Layer 8 of a small transformer language model trained on English Wikipedia (12 layers, counted from 0, width 128). Numbers have three digits each and are written without spaces.
Take only the direct path to the model's output, skipping the later layers: a vector added to the residual stream pushes a token's score in proportion to its dot product with that token's output vector.

Output vectors of the tokens that the questions are about. A number n stands for (n - 500) times 0.0039.
" Championship": 448563436482476540508629405401573505386591594375498550634479421488604338531417550543519491589505602667481398560472359318627486670504540661481410300387639490518359567448771765647400384467413588569603684306586623539320643708549557427580647502404631318548480487495449552373534477484359435597665653395563558704472476579621590260510548756481595494427342376596626336469401453570484521477323
"ian": 524477400536282552549570425479429526593602487588544444446541433344529240478436482449471435666307591681202557509445504369585535454504472560535500492718785562494456582500387656612511484522536607497627553439705445559331671292583500587445582531518641450579435561530394656633503534229464618462593470483291360601565532553522354344403625662523419470500479547458460925520345629421443514627568
" game": 570578554541409383516511448439389543523553524348434457519455455500627382426254503552352219649587584551486504629318541532548436732508370529422366329508602476417494473375636468538522354435477422546676514411525632586246489521511365453486737430356482266421404452489453513316560413404441360662580412383440715476583456529764523461534622755526578254309426305470426562500432367670610480507253
"ague": 368615531569352431452490688231533500463386748514484635599305671394523489531363551496545384580587940508417500563437577275674416744511374345384292258382591354416535497268500575657400496488331345374520692380419635540165700417386356396726536371374605457511393545621598659516371651225439244532550688359475492467658431716698581407642357632345426616288469262644816586657307496613591472345335
" than": 363557285571580600628513763646539504418578595269593659566738198492487560392448425563279546427441570649551692543536369383567524609502388285415442447506679479583404427328492461463209462153361393422556618392540490242307598400409431434390408392466556190435612503526431492613336589465383611668679433605626570453565398677749408491347525682343731362493599381265372563429385197766670627386309
"her": 513389509396386545556419611451562672436587591436478384544344473482442406503136484692623523651795516387548489372491284485431504347503357510758547356480453381474335519631549608735328457617432475603507495294566568477430684477390453421506527414546651508569645620509554572626544578312560594520462678364564619341497515292473773378511529451493385493434263631366487559430562494553671581863207
"osed": 458698388580389566583549838657548349235583569555579789493412452468551503550538352644401470601621500586437607436277664550636439692515398706341449389687374303427328543447698582571506480400437500313511739558461517314401719311506362486435570483493606335355500626706517376548315466439288373586562461552518392557592530614722416462438409652666687461396436613389457581622542450557663575526439
" ===": 445507295740382563566537605545603493504496632274293654566645427582554292553356373484500511466458552566398447565437293395547480484503360306364326387422500512493489369563282403654601607375396536600534715355802572463663702209474694443576701358549439443460622596580371573294506385027406368613768462646580492524405593621307634516627477694421711511288556471559567394419248447517593564472153
"uary": 411765585553284637465648530375419350496419362610467710663572684421569608402376485588542170642812519366628554589333154545592453668517446280255329206429709394261320503477583433447461516615390467774558586156694483421431814519547316334736743470590622349365583643438420721520542465269270333585692450579640658489345592635549387450543409387492439487429590339341523465526471313564620718438364
" when": 514556416550456405605425622459349434530574490491451607488506416393527627529500539564463500640536637395467532568437411410515516633506455495368554476467574469605519535463473328469446307407303424496502569319524510534408500421511430400450468452564600265542516502562493423562494246547461575538623552605629505502438441526521390532611596458363597329395511522357413454523432478553656569652398
"ike": 484457275565476598476378654569434401109492420546508659545689341514523608279326538641394396514415635503488657527400403149467471561515406404509418504537519485431402317480507617394455537262495394478539505446391619387289696490528358421544620517477470306415346518465632390398418481470451473531462262589450464545647488322562493611370351591337560357487481578484474485296106370484803473571324
"ived": 562585238478479767566500781611579555481665454588655574565270631332496379269500450527466472612510669464538666529244654411582506703516420322401430455629633303507343417235607537447472567440231536378407439386776572485373720590340482477642328423517560360329467592558511427652295413423365280514783555465534351574486429638732481367531238722683631428453444516427633433612515438410640650736530
"ional": 529318386803519388487593524271569337659626468534687428572349511582806442379288427406469318805406618435576415470505441437777538615514500549431349368356594347650388741566465754631474545530392407586364655308780481423280710446653425576431568405369626546497444597526597473425386463358348537587669550701567408380624467496723500314183484416285540472451353500272613455488261476364738550698446
"ury": 463474505676388649475488607469420564250753458513415500564328356269581527435391490546276570844642581589415444564647302560718524532502339328448382393698621341452507324486348396525280573451220458575738576228565393467504770578558539481445601419610377504632480669533672504543628407252242350553540578546548380427683622404561643572526458738471662493398461314353576400477435458572601619705738
"ause": 611428362448341442471388924583491544421725825459413695504354333430594658516577521602290596712493514466470555556269335328565450783511309632538423430643562426427337592438550519523389788441387637754512529368577384532345703482385615255462730595402538237364315474564344477748397262406574507560552557590469520496528407517560438513695588559224456445371450697251355467554370480410713493594190
"ased": 572448528572482640596613649607545519372448454468577687572208540504414562419639437516325525611551522330506710353447547408701422532519492417240130329375596441191408438396614473422519581285356434500315631496455617439195682661481390545559602494538432249370591605613443456593299512481470489558641592675455420483705338557648574412401305596626622146337552426379545395454375409347560554633569
"aking": 604450437595581710509392671733543506626648489365523738531367448482667317344493686448348584523645504424461504578541390344632462519514605414303398346588506422233594449434479227444634567292197419500437625591426574282240736614623338496441678428378739224418450512651382531463538385372521591527595451604511554366541460475517444389377507706532424504377523504398628618451396444639684548485222
"du": 687704293568342526654479558754592407508559530394506476443311316507708640593358404496537286740532697238635664631400532273369480512511642543438333446556454422403412472393496591593314504475362529614449782487626533451457711323542504767448686453510647397543787654449443597479534407296685542593669466469567440734520661301536460356474230504319529373483468317476572728500529442516583437516538
"ction": 388493309681527391541607663632451436508661538397406709626565682629751342541268457653102315500698410500421482559264469434572447610501400433399590392507558389508368488349400640796466415492275755820403590433675627637400672429560434281765651494398504467409622614473453448590463521374593620571752081568504678731559480573618472592421299509459582533456452531349648538656396511547692663338627

Output weights of attention head 0. The head adds the sum of these rows, row i times number i of z. A number n stands for (n - 500) times 0.0013.
o0: 378414467403467484670476545516570523573485628316607660579603480415551458671575369669462670566484465490475360480552526622688393466693500578508470341468565400502350416353530605518583282430419511499563378325458509609502354402506486466586360708652377403449342415660510800531520387456407504360662500540577566499307700611507561454372493475414538674314457412455567234543543485637336492420514
o1: 442574546656739369757858509691694541366527518563412596403391655466267482582642439544511411530593416434597520618674578476470609624507621407276456577439579446275378662534627516473237380376741536458686430177637354330521426377509464460686488527439591537400250531610207539540470579616473477634481460416385223400486440446369529642732362454515594485362566514434393430566541479725534548541530
o2: 533459359445565528333555489505482325678559368626571610508648691641319395452382453389439434776505484348379749664466605673508431595421574436575328562453466368536416663592474396387421368589519517605654537385365351623522393218484434538465441682737397268454227564620390697535567539555557603748586561406572475434642582732322596537662537546386655413426724368494611559639367763666578589665476
o3: 406416298415459282625541425459468568566242773465292607371586449622504400510360671638249469542562503581570404431319401402668556597316515466417556524564607669452430564533613561472611490553382345435492513461442370357374521378599498284634502709562449552460553521580708424323452511350661522462471574448503568421424393515423340385586638483570457421460515496527553423485543369541499662675545
o4: 619702522479512396532442292607339338455505554607503595621695423529608407510412434436505496639676472632654340509397557654533526760483614551676417409400399455489623369334487534493607480597199618506458548729456233655485505460698348527489533526452563647527582428345553413621678536530655419815450557622522491645450292707607338394394449577430264554258544369488509571492602300397479324454431
o5: 558527323326435557542388510643635427365485366570612514656558614505485508589665406556571465545415622612548488624403466489382613223671431612499468732535504498500445376567498355393652357422569554500438548486755502270535552463389437558455388527640524378327735614384586502490595593738511688525619444624560341471721271373451544377550412479614595426507536496454472622445451622501639400580514
o6: 449423471455540391727317514717428539479532587412453606546343577551441642502540356419551315571457574503549422545528467565487583453429428518526469462599641501453401732559309533432581456405697591518454653550207455665313497626479451498505454755531470513461429472668389491533324368565583534556637561526674380382560585618379474469321363538599574455470551718553490532439487377420564441574463
o7: 489524630372463463437489391504506476592348606246420451457367586478592501480495554564427430479336503461532394518464588623512473455422599712395371443380507526470434804640446431223201587498539425486321479578610508482522553594505604663474529582679457507528479511602501404617540631491300535252627681516550630416589413579621479343651532547505547512617532605507501378546453395498470576394594
o8: 669565539528645425569671599660404557373548467534504601443568424342515467539382710537386455676467316553419465395721436494479434534574533663542705450704562774514466603435319544418492433596453756527296476378418784526268646661530491330579365595393436338313395473413621603616367481567430569758548612317647508536662427473450571559528689529645286360525435501321508342311424487492368670463300
o9: 530472624609508620365409648540493377428370682416423453574341412571597468511411655346495579503696349440362506488439522296576559424485573647444420415480298523395292237547636795526354478599500705487457466690438580507371579374537609482630507474320424637548552396373251619346618604664370502703328477551484706458412551476568399440536498398584496408494465463620603485432490393528523530640594
o10: 305432584488536437314464841714549369495531321317531648572539465419343504466345446512571324411583574577677381392573335532419544773467610552185403417350748566596515601523557419478643444509706514542402442479543677283416377333506553547524390550546381525415396278506630302424605553668757612490582623671452411451706385632410651365501501400752776351562562386632572289632554298571570332442531
o11: 592427485393589500295586608581424715576551459648282289528709531556526486444460594417707424451652646524408483407541561441583362437579462536636466636445549425489386256572449686335705529733442591468291480702538472358672625531336314549414561672343520494414579465581476332464386501496375561442326475263489435523313758237717568623543548417464445463566368390486651639706540545462603385702614
o12: 395428475506430399548578611635698345359482529389537473454528713621521484570495594369446542393491382350409611406464498141621712376456672482355515637551613625340510313548490365603489737636406741452599345476433584783598386628626492304497497701348482426553465337302366660468493456627451476820427401625481388450299457628783682441435456486380609542340467332506478292687457318589683512481238
o13: 379326672574458478433524599473489518509417328276378462471492494456334694469613568580583641724502522587459373419703481471537545522765481464370560627568647647544459461673334302597592583459498521566584572427577574338599585808522391323516566542468593469546545498523625515362424683712601508503588643602570531439420418714478386729346435554436456339648539608605460357405502427486607617431247
o14: 500431535541476509623431338519265448439614417300523384703522479528324647511422308285563670616565443561434602550493435525319432331377319532701369499418391496459587350378384647512577517393487581392545680539448316612681384519450429534534427559368614516482613568474482438580719525436498408376421490612503561511588542442592431363338633694513430479608577684589526596521513653432337567609451
o15: 490466599566599560403458642495398637486374367648478638635470552489357462576347468514556501547603621417407491451442529582335663405440488604386454519602374387377684538560489234372694421485309653600233421516571598620414519272359348483451396403441580599593457471500536398509399493644622568657496575699548528423511384570460612386688484473464627444288711513473366446548526441665670463610410
o16: 594672511658365614396382630614323505439501508472440490516589275452632532712547469331554313468485495652418440428486501462584626488297432539575568528361361473403450309653300372497523545382542586537543590365523481562490560452710669621422591575433618442746204482565516441589645482637500542200389473465500463729812504435358533619580525408301413557547486690588624465444408537794535352385519
o17: 466566457313437590489644578494607505322808631547418623485432689551406570448413414338606375439765784584586564439694368428549704456398481341572413684709489479515430533691343561447692512421732550475413579432430554383559480617567725697378410471607666563491514602732566519338379543566547293216616568390642445634552316315367418541567366286486466589488652497623425525776464469559302482516369
o18: 349591368384351579524464459538748544468363554547590564503517311376707554685448270528500458444495565608591473726793421372461601376923654494463456653488537394679476461562612561333302595405488483667523552542618505490551232652552449437334491505628548466485430633800309459684500430363534625482473612489526363562366419484669681562520429466557502641251575379517578417472387517401539280528665
o19: 561429656440650624434615429601412560491523468473522502620492485463654484553418461485368604527426517469546610544420499644537485543465598516539513573448621493518518592359596543454526545593470537341432425486428511475459397433384648543493438567426605510575502511459642536481543543349274379541532431445578375526416436652458725384457525633478724460625542675452516440387505593667378578484632
o20: 529513555537431544460595511405480462496361461352200506491477539696466549519618597677531670461454485371528434379427566467425780520518484509471425428545577663697487670619699711682286465640493445552596582457400471459573567435553614272742456476480218473683305450445302342430685421581591494884479458471444484693596423529582510476435579408372403403526562647406457469664372595580337677604481
o21: 422516398525542307554465510575600560487400509593600651660654616475616560449450521327475633585514420446727447523586432784577562441490498484524468479498699477375533581509457398537510515418472655361334297463444585554593424282360481568574428673463285457480318293291277546378793431509548549984599638501478495725628713429449535390687482540571642369430538475537473516822455310558661556353386
o22: 464612567636567498476633562468488385522548572428380693534419487477561266369434411341577401508438447346550463515590484391379476543360507574521744353533231549441364498472658654547292462327673567628360479401377490648473383527754535470552512496563417605541237475616673642728220386653416429306712468588691472460528506370358529401345422284600433499489478639522474435642610423349371468664568
o23: 625356433414554556495477595582439238429340332292696605472462482599421572527619553347453314555404483526675530295447432280742576444490348433514542437598610614530667461534286440593452560491417350362402546524554516599632322590554383480347118479521643276561621669582517567645452311464624781574346561526478518452397316635511450330655722529534426465287488525443455387496598256427647560478294
o24: 606509445555440384590641607329424376535554529540541682489617497620596519240451579478495425475691488503396596408471543407557286551305613551402408556348458390488444334613541411406617455693393496492522458619468530501573591354472417444491402683455537401505496323438715617443545336490423498288455444494439458455524324473591717484584487529543469426572409285492338414585481392593492734455537
o25: 501476423353572324482504555570502645565459579486474319662567387631475353491614657488390519400555356506731500489580605367620513494497471443415448347659329547439515587294335541561564544476572591561485576497542518673430746409462456368495421299412408345542471553547417502378572509533422661629618626431528611585630805627223503629513625552383455591280466519516540446490401621626549508394550
o26: 586357468399566542206536393576578328360645388598496433299369713514345565394426397583615525544409400600474466456604519501616552590402691429394437382595279319347384454552590579379436585703572629430717589549430709630653460525379436424495530431540572489410667564572455504468590535652571546413461445553452705512465566384516447323473364548558637433343650485409372393590353431487564346614586
o27: 613471485400635591403605522538577480566500563447343432847668603508701671531478426404505438526373479465663493612474643210640393558220346471579428598598492558568432353358566410550609554400487609491547575587448343517553334570385372507672665139483510437323705401408603541624273394637550734232389555457530375225256528425380568515588628434652448416452441478409270622473701668563615458495628
o28: 546587483463683560502394544560481466459596528408544242466495563447547443364450687214543457546575691697477509520402541581455630365352370410726508671358493402662486571628445387417469379596709531559360607326359729666400462482688472371387483496510558483477392542584438785452447363739678491218455544483496522358191565509492415598451407429420402572438541396568457543326458422517489382472267
o29: 586408386461461444303727488679488434540452528564409251320523551627535404561349529723401372471566588484661507573260465592500582481407512480417429481414439434401529420608449581565510375669471361623503570559403619373619547446450675468435440716399094659326388328276459593280549633426612441346551648439329442615385623583659314659301542484481452516435320447669158460725484460667489624481448
o30: 460693319687435308563584361473589426383631283485483701330459479507481556479484531501425375651539458356469451401510400701445388515531403423725450744383378497530570365780371485605688486252494430712788539440294567393320816627538510405514534336281558522358600241638469406403583362527503601662525587630374597499600440672379389598476556460447383417647664605572500496365472589495480481278279
o31: 464494455637449401565450414502444330534649537331666518572530473372499467436639346597416523337657514332416459443693440450718468638749462547281504605509576330472554417420549500526619606558533777405370461552585459538734342351530340343477558342516646464513555466710323760570525617515501497566535326320381458474436640510391617609460528643532413570453481407539356357321452294517492497412501
o32: 353654389475538346606478375471434525549311529558738395436506480646579457351425489484396466388481542659546577631537478444434524308716531392563608600531656562468756599588514470543482515517528557479563457539564482638476487355305244598315310521336506574736426767394484632406525561453418300628422454374581378349306291385676497459577504320473623651626429520608543511481516476564678539537533
o33: 642566633430483419443428450552391303477580463568611485608515340445595709281691482469543417404490537262328577515472473382567563528647238605531844424448376380659476394446516357519587486473418526517541480407551512591338305410494475456486587598689309387229409608282420660789373486604545361468399557441496642425795422452431484462567475313699358751659484634464322418528439306441543576430605
o34: 480555636509350562239488678601558410433563659718454571606504541617327379379500624705613548286562450482349469457612803510440546498596529450475408569533403480605408503524355483290603289555562418360428541685385482379416382383405348355362439374478684410595513266395616374498292405539704596554498684421483342512368374497464618333561485335551480420479659614418359507572416542379545443612597
o35: 279483555460438392365632446170258431521498412474701636620543520437589543424510456595495263643635445274609460457697330407672541506633479587377535415562595392218644458610638556530437508471402453615564521579420555376451362483394285526605576561575472546499363446422626525552679493381513406450508600338457547545499568584537333596496434505427521402603552646628458282636608569742439532570762
o36: 474520421631540290570399492521416366630339810261590538584608683498446453466479585599479600667543444610492588662602379433326242369454443427520489505347665665392466535508493445587535460418456542415449535430444446659565514426512467584535584521344548640442556428510467532315747200566466575448501432590531320560466565530590405461412454643467408425471305516451486325607405530406555407356273
o37: 340456427770571704580419382510427341515432614457427462421384468398396426563485495470575472447444446615494409579504561399487393236660365594552533380533428424360327607507603614422504430365614423440428461566510347484664442521544516522554471553531417423579566507590431330478378542328431402500597499469391507622529619509649457227626443404524410528492438483375418523570591561416342503565522
o38: 644471497479625456549484324400250460429266547378546506575411453631538473381574488358367240471421579584667454564507314470493480548506309406607390547422551408658499686445317536571465526510561467647636473473367420629671618439360615415507452325683628422670408521610570516416546552422408554678488447436619759562380496459248424477373470751479447556556380603604463600452459565515378301400493
o39: 275631612751412446429509395386574195541582537497339457563626473422416498359484482363565454457425660482407436542644714565319297388477407438412524482422428342499676663511542493526641507299529649805537459496625591337514448487606509650498520593426593407639502464550434484495645502236508473305484543560549281451538469560454659531821368487590420512511423516354759457534591502448616659443576
o40: 442409374551548502645271364525459575523503541479466394513416775786541366363638523371335374454406393523284730526320573508683261644486376612541499449430426423461445547542578524421451594546623591484459506356702611540421592517482521425763424640572390415548682323551441352657531415575368467778287522604546483460556701493492334508550470498615614326459532403553693565572487446507661409571333
o41: 496582522624510437547594323408493590465468354372651440620643364278711348416322553292456507701495601554623449473766597619821361361475605571409531234429392360547711594632333720594505499521318679579431491566458316496532538361557552551502466555632429431567462380475676625505419559635401463442542478507428782347271234761585689497519434569404566618479574367519359434301508364564433542381513
o42: 340527481585591367687305416476505501450454653522746520325512521535716404282645487669219452371556549583782451507606628624617111611367553653474459590666524525318484467604529576683331655533368408398604344501709422482438239545501561582467524363435501418307329429518381468507471452610514508500531359530468562414569417434498555314447558637528419603403537415333450577479515400373610352385513
o43: 666435461616466578557524586478520582340356665495465582419601554511618474645501491490628472520472374445304624614188447547413677555354492476631465565612503398622658427336626556506479497425489480431423487473630560443303620516359435533406473507523319685460571707443680526380440436313585592327482684549749634543579545498528591386559613528385373629439596367586635458438473631478482738515517
o44: 597492577531372407593424600665291415569594564439533583640429479436430657663573462407464385723445576430591547413483640557452480541502529771705288490517406519414536456337459588541695657427656483496473466610572467482553499658407524566463322587418438364679449365470510613468549715698605578539545710408738557615682474538489308508349647381669323617492625486559705479535496497423660437410648
o45: 479508316301570549451446679422616545415513431371521692558401747460491508603608461581612339464636678424550611493678383654426588505791535665343400399391601503522343562518770361631650307490525478637499541363517503444455432542369543381364415494541617473378525429351543458434393436675541454523678459583501493335349489447540526784638474535443524437515607680472581467599477525585618323546547
o46: 588414608376559381571477759700536481428697514374396549706477605352527488640522581437583486510567457293386622566520584387400265538679483375431417634587524346419709268433615461395547451505628390597485526338485293375479398521491575539322633472423488388430651370667502520507431421616536616592654399647368479468340436380318486284532382420387550410496356699562474679397509384414722583677554
o47: 380605639542580551355473446370467315361421478549491309336379502366381463500548297324404478453412481382385370440642665289497328518650525305287689480445524353605592758494581569536428379507665548403415522567447275364421489585467619683619442743505529464430788556492467459308381540568552703888456703583459432638248447380471309497414504677761426545424364578678430360841529309530396229473682
o48: 748634573562588508442531648439400568471551493441443574315380651564537540414508613392589624588763591359523402444560498540562728375533436505546471562668393295386533546743433359462569350461350430438539489597539480252408245460478523467526666549662456438529480364722499506545336536437625680254486414553639303590588542482522496489413374554553276562427676628604517552619414534647567557621502
o49: 327492186678490406594598352483573594548506656346476365357535449504637491583657402304426321380562587530286403562336418562596627530597428408530429595343504524649648583577623513600622526591585212481643300523455529661682567644527617309527597468644478438224578468236448545611433601362561257360375505561513500446675591363446449447443677503269539525400467594490344585352609625467492285602482
o50: 470462408435605279480418559505484490514383597464493573385620560547584509430359616551510442476482364530457541325515444450427365450320596476628344413733454546582475318499219574496552591440403627510550504540454431494607409688498464269596688311615487487464485470512552610454445443548544640637655547568564641382324345376370501484347535439516393652376599371475406386406497399536326596508296
o51: 387494562481330520547639745562585675401413565385315451289432400353605530568676532402565393536581563475454446418381361400520410456487540521591594606425518653553398430692586456459580531378645656594543492483397539455543538575544476365510314673375487610664589595637672273412421565334381543656317394586467459466555567461418421429533372399536697590472607429587623537266606394525426396451515
o52: 572571654672297551375509185528328511460462617561530516415332441444640660739364469443553626509397500409556454483424522472585395583761601515612565679789431467573573539594280541476679541307565468353472547284623648594497580457620651495521432657545641358464743444680506333902555426804367571653300582607709589474255599536659480695369377544389305620336586469498601405590619548469512402375601
o53: 610468624497553538631494559551448388510450396494471542412379428629446477359479393343275701510383529559296428493529429444479389229450461392616452505469399573624491611747407528486593550616531392723368512440465591484482525547695378482435508504395580506513422531599305558427294572632547391265532368484516574517426666609318440532442497560539491628568260511439522403481544703345643421451414
o54: 548563358562445459719441534539497465389257403511540413563505414495500386822484605452405505447550637728324531365502528616556351695262584327566680503345590361602651645449553501687486665369426435518388582545516577596429403433550493480395449481307360543616397671629530619394361414380593577289496344350487418696373767695465271818422523762426349483466487556703639311536484321564590595491650
o55: 419434536468575619310623437589450469546580465385594370633467623483710343553588406487429412501321443485256449628511479365508696584308565478440551475530408595416457614454427395576602546458372393602626511672515592651433352520539531380424269370364501377231508595344370531399361526484586437238586592350499502681459615577518569613381544628545520573333432505469236406715605576433458411679542
o56: 465511520585350454622358485293452430520218441471614673459673644488561514702468618642314708669458519351674367468459539461575377413600574465538457345630624317298530610513428523588660490506551548467522570522547465539501454458485579530435614577544564603550535386556477547297630547529422659314532483559514564420450430625483577432604432380328576439462414463401437317325447465359605475486349
o57: 505469488506483456475443341475395482519641465356121590422472444613513556663595504347450448481483446341484472513592246486514748429612380634526608434471459706475542530740507469620512741496400611722387580628468533667595540581339402502597575498408282483680514327468460622411449452534417373461561493594588393382411471420474526475294560632479518562459658399613600476475426480505431413556539
o58: 235468488519534461639838247566574640657699860628385443486535545503614462252531669542504683616503603543415302402399353487540471687511242557599663574372497548355640477517306617477471647547308583562514430469443337531680524547604646329718473554503645571705240526398335378615609491654406274531623531349323575622511483561569550340480616511313274511428466511434484343436559529596524580610501
o59: 563562496718497677576626546610650519514418539492403488471476376398559622477476452401466792446571571454413537637475647788429686573460473435446503265508295483592519820405655386468302349546469488610572330337522399548402652464523490308588451399259482374479458292465490427567417521575540563716545459323433572504608643488415426316623524704394695527556335336348651447397410492359651310338487
o60: 344578534567447573584662488497557715435441561571345334495608506557693381520507447528415592334598359500514491493483665618455537583772497384724664525569389449429602450474380571603443595468485626597444472512316356580397506432462703567444478585571294735443583351396573527502577512416483472419490475438393574395355512540440541647441552485368450249530320408668503697702461440374330518522534
o61: 554554506696252491450470434466676499456597342607407311347498436512511665511607423386537651424544639539287490514514516604554712367520459383682501393494295480574565460690596509563439482602325657634633356450618608615596560520571546231408531604422511593386539194581646428501478508487497513077469538616393539327401675381416450456568519537532529507554597415563658382380400403453531507381544
o62: 484431465570479684592480589692322446344496503509491621435509359525500473396460581546547530423507506490541516224382673565434667601672352604483402534537491411494559615339555380528316542402527285591492463646545548382345590523402546657470442532376521489359502370705594459605332628586673501657589507708463710540308708424307581381385548243517470493497398505474458363480480580653645660358450
o63: 353446607518546286450692556517507379616495469513601565639669722572609506485549622478322646340654473604506497352696572516539520700515438535627490437582578252427435403373438654579358658536527625669544420574473477423529603516472526547556494530717449545508221427686803594456637572324607462582545429389495578525654683666391621509461523486484492478418557499519541350529650389460453710583581

Each question shows a token from some text and the vector z that the head gathered there. A number n stands for (n - 500) times 0.0093.

"4": 389579450610481417539556480500583272551496575490549493441542609581497587431453508436583454575374528438385441543557542584474511463446526356473629360565443705497670556532494489550670370561404370
Pushed up most: " Championship"

" le": 440719627539617380309684416571677414424343419585672561637594640503631385521436702573518752459438280581752601479517284503291450571574472295413517622400465335341377645735348311399480427463494541
Pushed up most: "osed"

" to": 426515514810547567513765292397648351518483405468444503428649481473562431643376540555398679389275568411433577556506406638476614675460476519470628518402426466456344434425668472430297426358455367
Pushed down most: "ause"

" ": 468482437618469424450663330365573291602521601496606598386534486269588612660386692571597531473424399405581501508478470457405571692432517364364334671542641443440464482699568501504317349573332482
Pushed down most: "du"

"our": 504544482564479446437602395454704314469718504451544431430463607511491528633407562514364482627537338519480720608370371666242557524440485441595597588367498469431538564466677514393422398503389532
Which two tokens does it push up most, strongest first? "uary", "ased"

".": 430499497631470481452611423490568340525485514458501582406517493384495636569429663521628567517435473412588394509460485392455476714510456380446492559510578463449518533629525412413351419479423423
Pushed down most: "ury"

" before": 554628527629419347406592559586626388583585442538596338294488538547573507781518593500475536542540365448445555658421381739385678558384391360560523516306533517349471529491673508517605425663351538
Pushed up most: "uary"

"pp": 601451458651685393402567416458354369388294530423552258532528576540237651551622517430545535527492452508431367414466667403462810753506424283272417426611485516502593743455456308667763451728531494
Pushed down most: "ased"

"in": 405451448437413533481436478430557450570558631577675699559524602450574534524439505558575470604456608503458529539339500560331451314637519532511468523602444597436554621618374641471452427559308377
Pushed down most: "osed"

" New": 489559378401539489503698330421709284389612631519609572619547396339656451426166558571677481618501362522421518600584473701207645787306463531495620654598433508490669534620620472541515370638445395
Pushed down most: "ction"

" a": 386357532508531431419656362478586180411556517526641473321489453373519470440380522490683586501390456832511445446379546537340631666512509499485584502723552324258645449676532503437441540680584506
Which two tokens does it push up most, strongest first? "ional", " game"

" pass": 610393644606511634653674544408432273508441558623392464403529278477542463685402672628613332618449306523499412714495522589623685864354327508611529734385693425455465310390640547530484310528282417
Which three tokens does it push up most, strongest first? "aking", "ased", " when"

" the": 378363478446504348523506474406469351486443515473575568371420361447584529643385688473779561653500384551547375688416505664333666620537436443558579580525652277488590776563622322320643455638478507
Which two tokens does it push up most, strongest first? "aking", "ional"

"ion": 454614560585505408445682463642525439526419493677636515466655565569631517567514543542632453380455502424507538571418389636415637624504461433424367593335448416527568683592590476507581434570356595
Pushed down most: "ike"

"ent": 450360498461558423552585326492575301446427652586586383432537430448584537539409593633545467489485447668511574519426545572427528628499580501546497523538482359376570450560510541395486373565520456
Pushed up most: "aking"

" in": 527468552557523442428639249398597305386299644460589311387529547456694498471407546729486528339537355825335564523515458495273629754483503349452316534678472324314509443777511435549405357428521522
Pushed down most: "ike"

"ide": 535617562471525350564475408623595209520578526495692460499368604429603417588387482399556635625664426638472636513544510638297595643322560531487626592613541433303596565517587538533568407660643456
Pushed up most: "uary"

" out": 449476489792471320382427528634450425527298459389640247120538655451401538762683541586574747458428387570496398649344528327493472685494318323373213404385655527264481669293508373329484450476431438
Which three tokens does it push up most, strongest first? " game", "ction", "ike"

"id": 428475630554559458474581297556662254553448567687589416370596674463572587604533698608561588377352358636630550371306478472387542509525530349505394578414539428419567471503530451408502331552490645
Pushed up most: "ased"

" an": 475547474522464528509666337407591367455313508459503485535588487374661473540291676704573526375421391626526448469506405544362459774491451462497493630614443401358528390718487402469471360547502434
Pushed up most: "ived"

"a": 459504637660472498562524387429606410609532558506455572281649436285638592651532563672617539371352458362579410627445481562381675421576445502561505608485603449308482653740502526366419546605329494
Pushed up most: " ==="

" O": 514672405585506279383712555602565439313453547502710590415543419494660358644416440438542471529533292442469519555585402609352703591462419163446519608385441468514582658472526305664657562636605640
Which three tokens does it push up most, strongest first? "ury", "ague", " Championship"

"es": 426630500436450663550511356574667451599330573574515510562602601479661425532264663630546437348512420564593477545535345590443429661388444510673630597491403501311478464648363486417423295424357373
Pushed down most: " ==="

"I": 530349357755548430546599596581458492568483482409547562360481594474499606679496524691642685434317447432440322686530491437352617593452475418413359344440700519499488396555635557598384403466388371
Pushed up most: " Championship"

" t": 493521570589681447472684232501792336447371565443549598711470644601565529434453509381348604442465228472578643407481546508346314508528604394480691614479449370644484525715396426521399459385560517
Pushed up most: "osed"

" and": 565583466557444487460449497539684190624533479499543485499544608566631579564407598487503550536420518551546417509432406554335569717465511509434551469422636476335545406411642490434435465511515401
Pushed up most: " than"

" West": 466288430509403407500586384321485317261507674344632500350480444321446559584450483590545534631231343509475477616452605588360504811575545532433375521603543292561620641654587432372544479679585512
Which three tokens does it push up most, strongest first? "ional", "ian", "aking"

"le": 487596584488482547614572439430536340455406607546583653538577580445702572446477473625618323446472469538551389499467565657365426408571580553595466536424514519491567562558506470419606327635374520
Pushed down most: " game"

"ild": 501564641637378646572491368386512585529578638390408617386648384319389651516563531751560312249511489236417257527434621515440388336695603441644575543339551684447577715389520509288436376497516489
Pushed up most: "du"

" inter": 543450610554586488451553243427575336476271628506609276388543591469635503496460582727535515314514349804343591534463453447355643740507483403420268558618507314279499492728500450547402307442467586
Which three tokens does it push up most, strongest first? " game", "ction", "ional"

"ite": 468442551567510444599555432566519390562420495613612474367493539473484598676431535478712579559431430521527497524395517454434586583572433451505417706539528507362574606450517555495564424629483450
Pushed down most: "ived"

" on": 518565308673589384441623517492746476530550326576557479412517476431709539681425513572431474396486323427553545524523363657443565601349526499501595613251490576649505564494538477526535432532625514
Pushed down most: "ian"

"ed": 497294511449524527373469313411669549538395603604444493383609384372463478636336695701451401403478343466556404601481350473429482498478384552567495455392494410277469419574573486425482446615361406
Which three tokens does it push up most, strongest first? "ived", "ased", "aking"

"1": 390554476624553261440660524494545328486504495494567427220489531523584491680505626635648665669489433643571692629450484562478672618383397363399525554572531295473639603693427537602518511637366507
Pushed up most: " game"

"ath": 420414469632566384430614357676551451630471486502600486436512660528463492538535538391626633537428443418489394395511509475465599584452481340356508402602527560423673517509516423528563454622442428
Pushed up most: " Championship"

" She": 514484498609460534506576405443580382618440519504478549448559427325547628619376706597670564475475463509644420504467408420482510710496483471534440626531548437463525527725523445447370372573399443
Pushed down most: "ury"

"s": 464331504417546460463547449537602288653497536479622380455481556524299674496489629474586493519489423485540391622400615395428565668488469353366547436492563425443599549597515417340651296520420354
Pushed up most: " than"

"8": 369405428645403486533648372474546293602594630570571517413490602396441563616372528423439483570440414453417575517493483627418480427529405345397459581575480663404634525557496640581515324623316423
Which two tokens does it push up most, strongest first? " ===", "ury"

" S": 328846414396374377409427519420365320504635566513505522337504629478499565447645457484524409552537600294525313726520463616412366589344277438528390484534469536374532697427443275634565505586406468
Which three tokens does it push up most, strongest first? " ===", " than", "ian"

" n": 353265455517434535523400526170660068359690489639458466374462537281611844549329444704598410858311603960538664547284466546276578604687303776483324461735484340427536452682509377540520387563605371
Pushed up most: " when"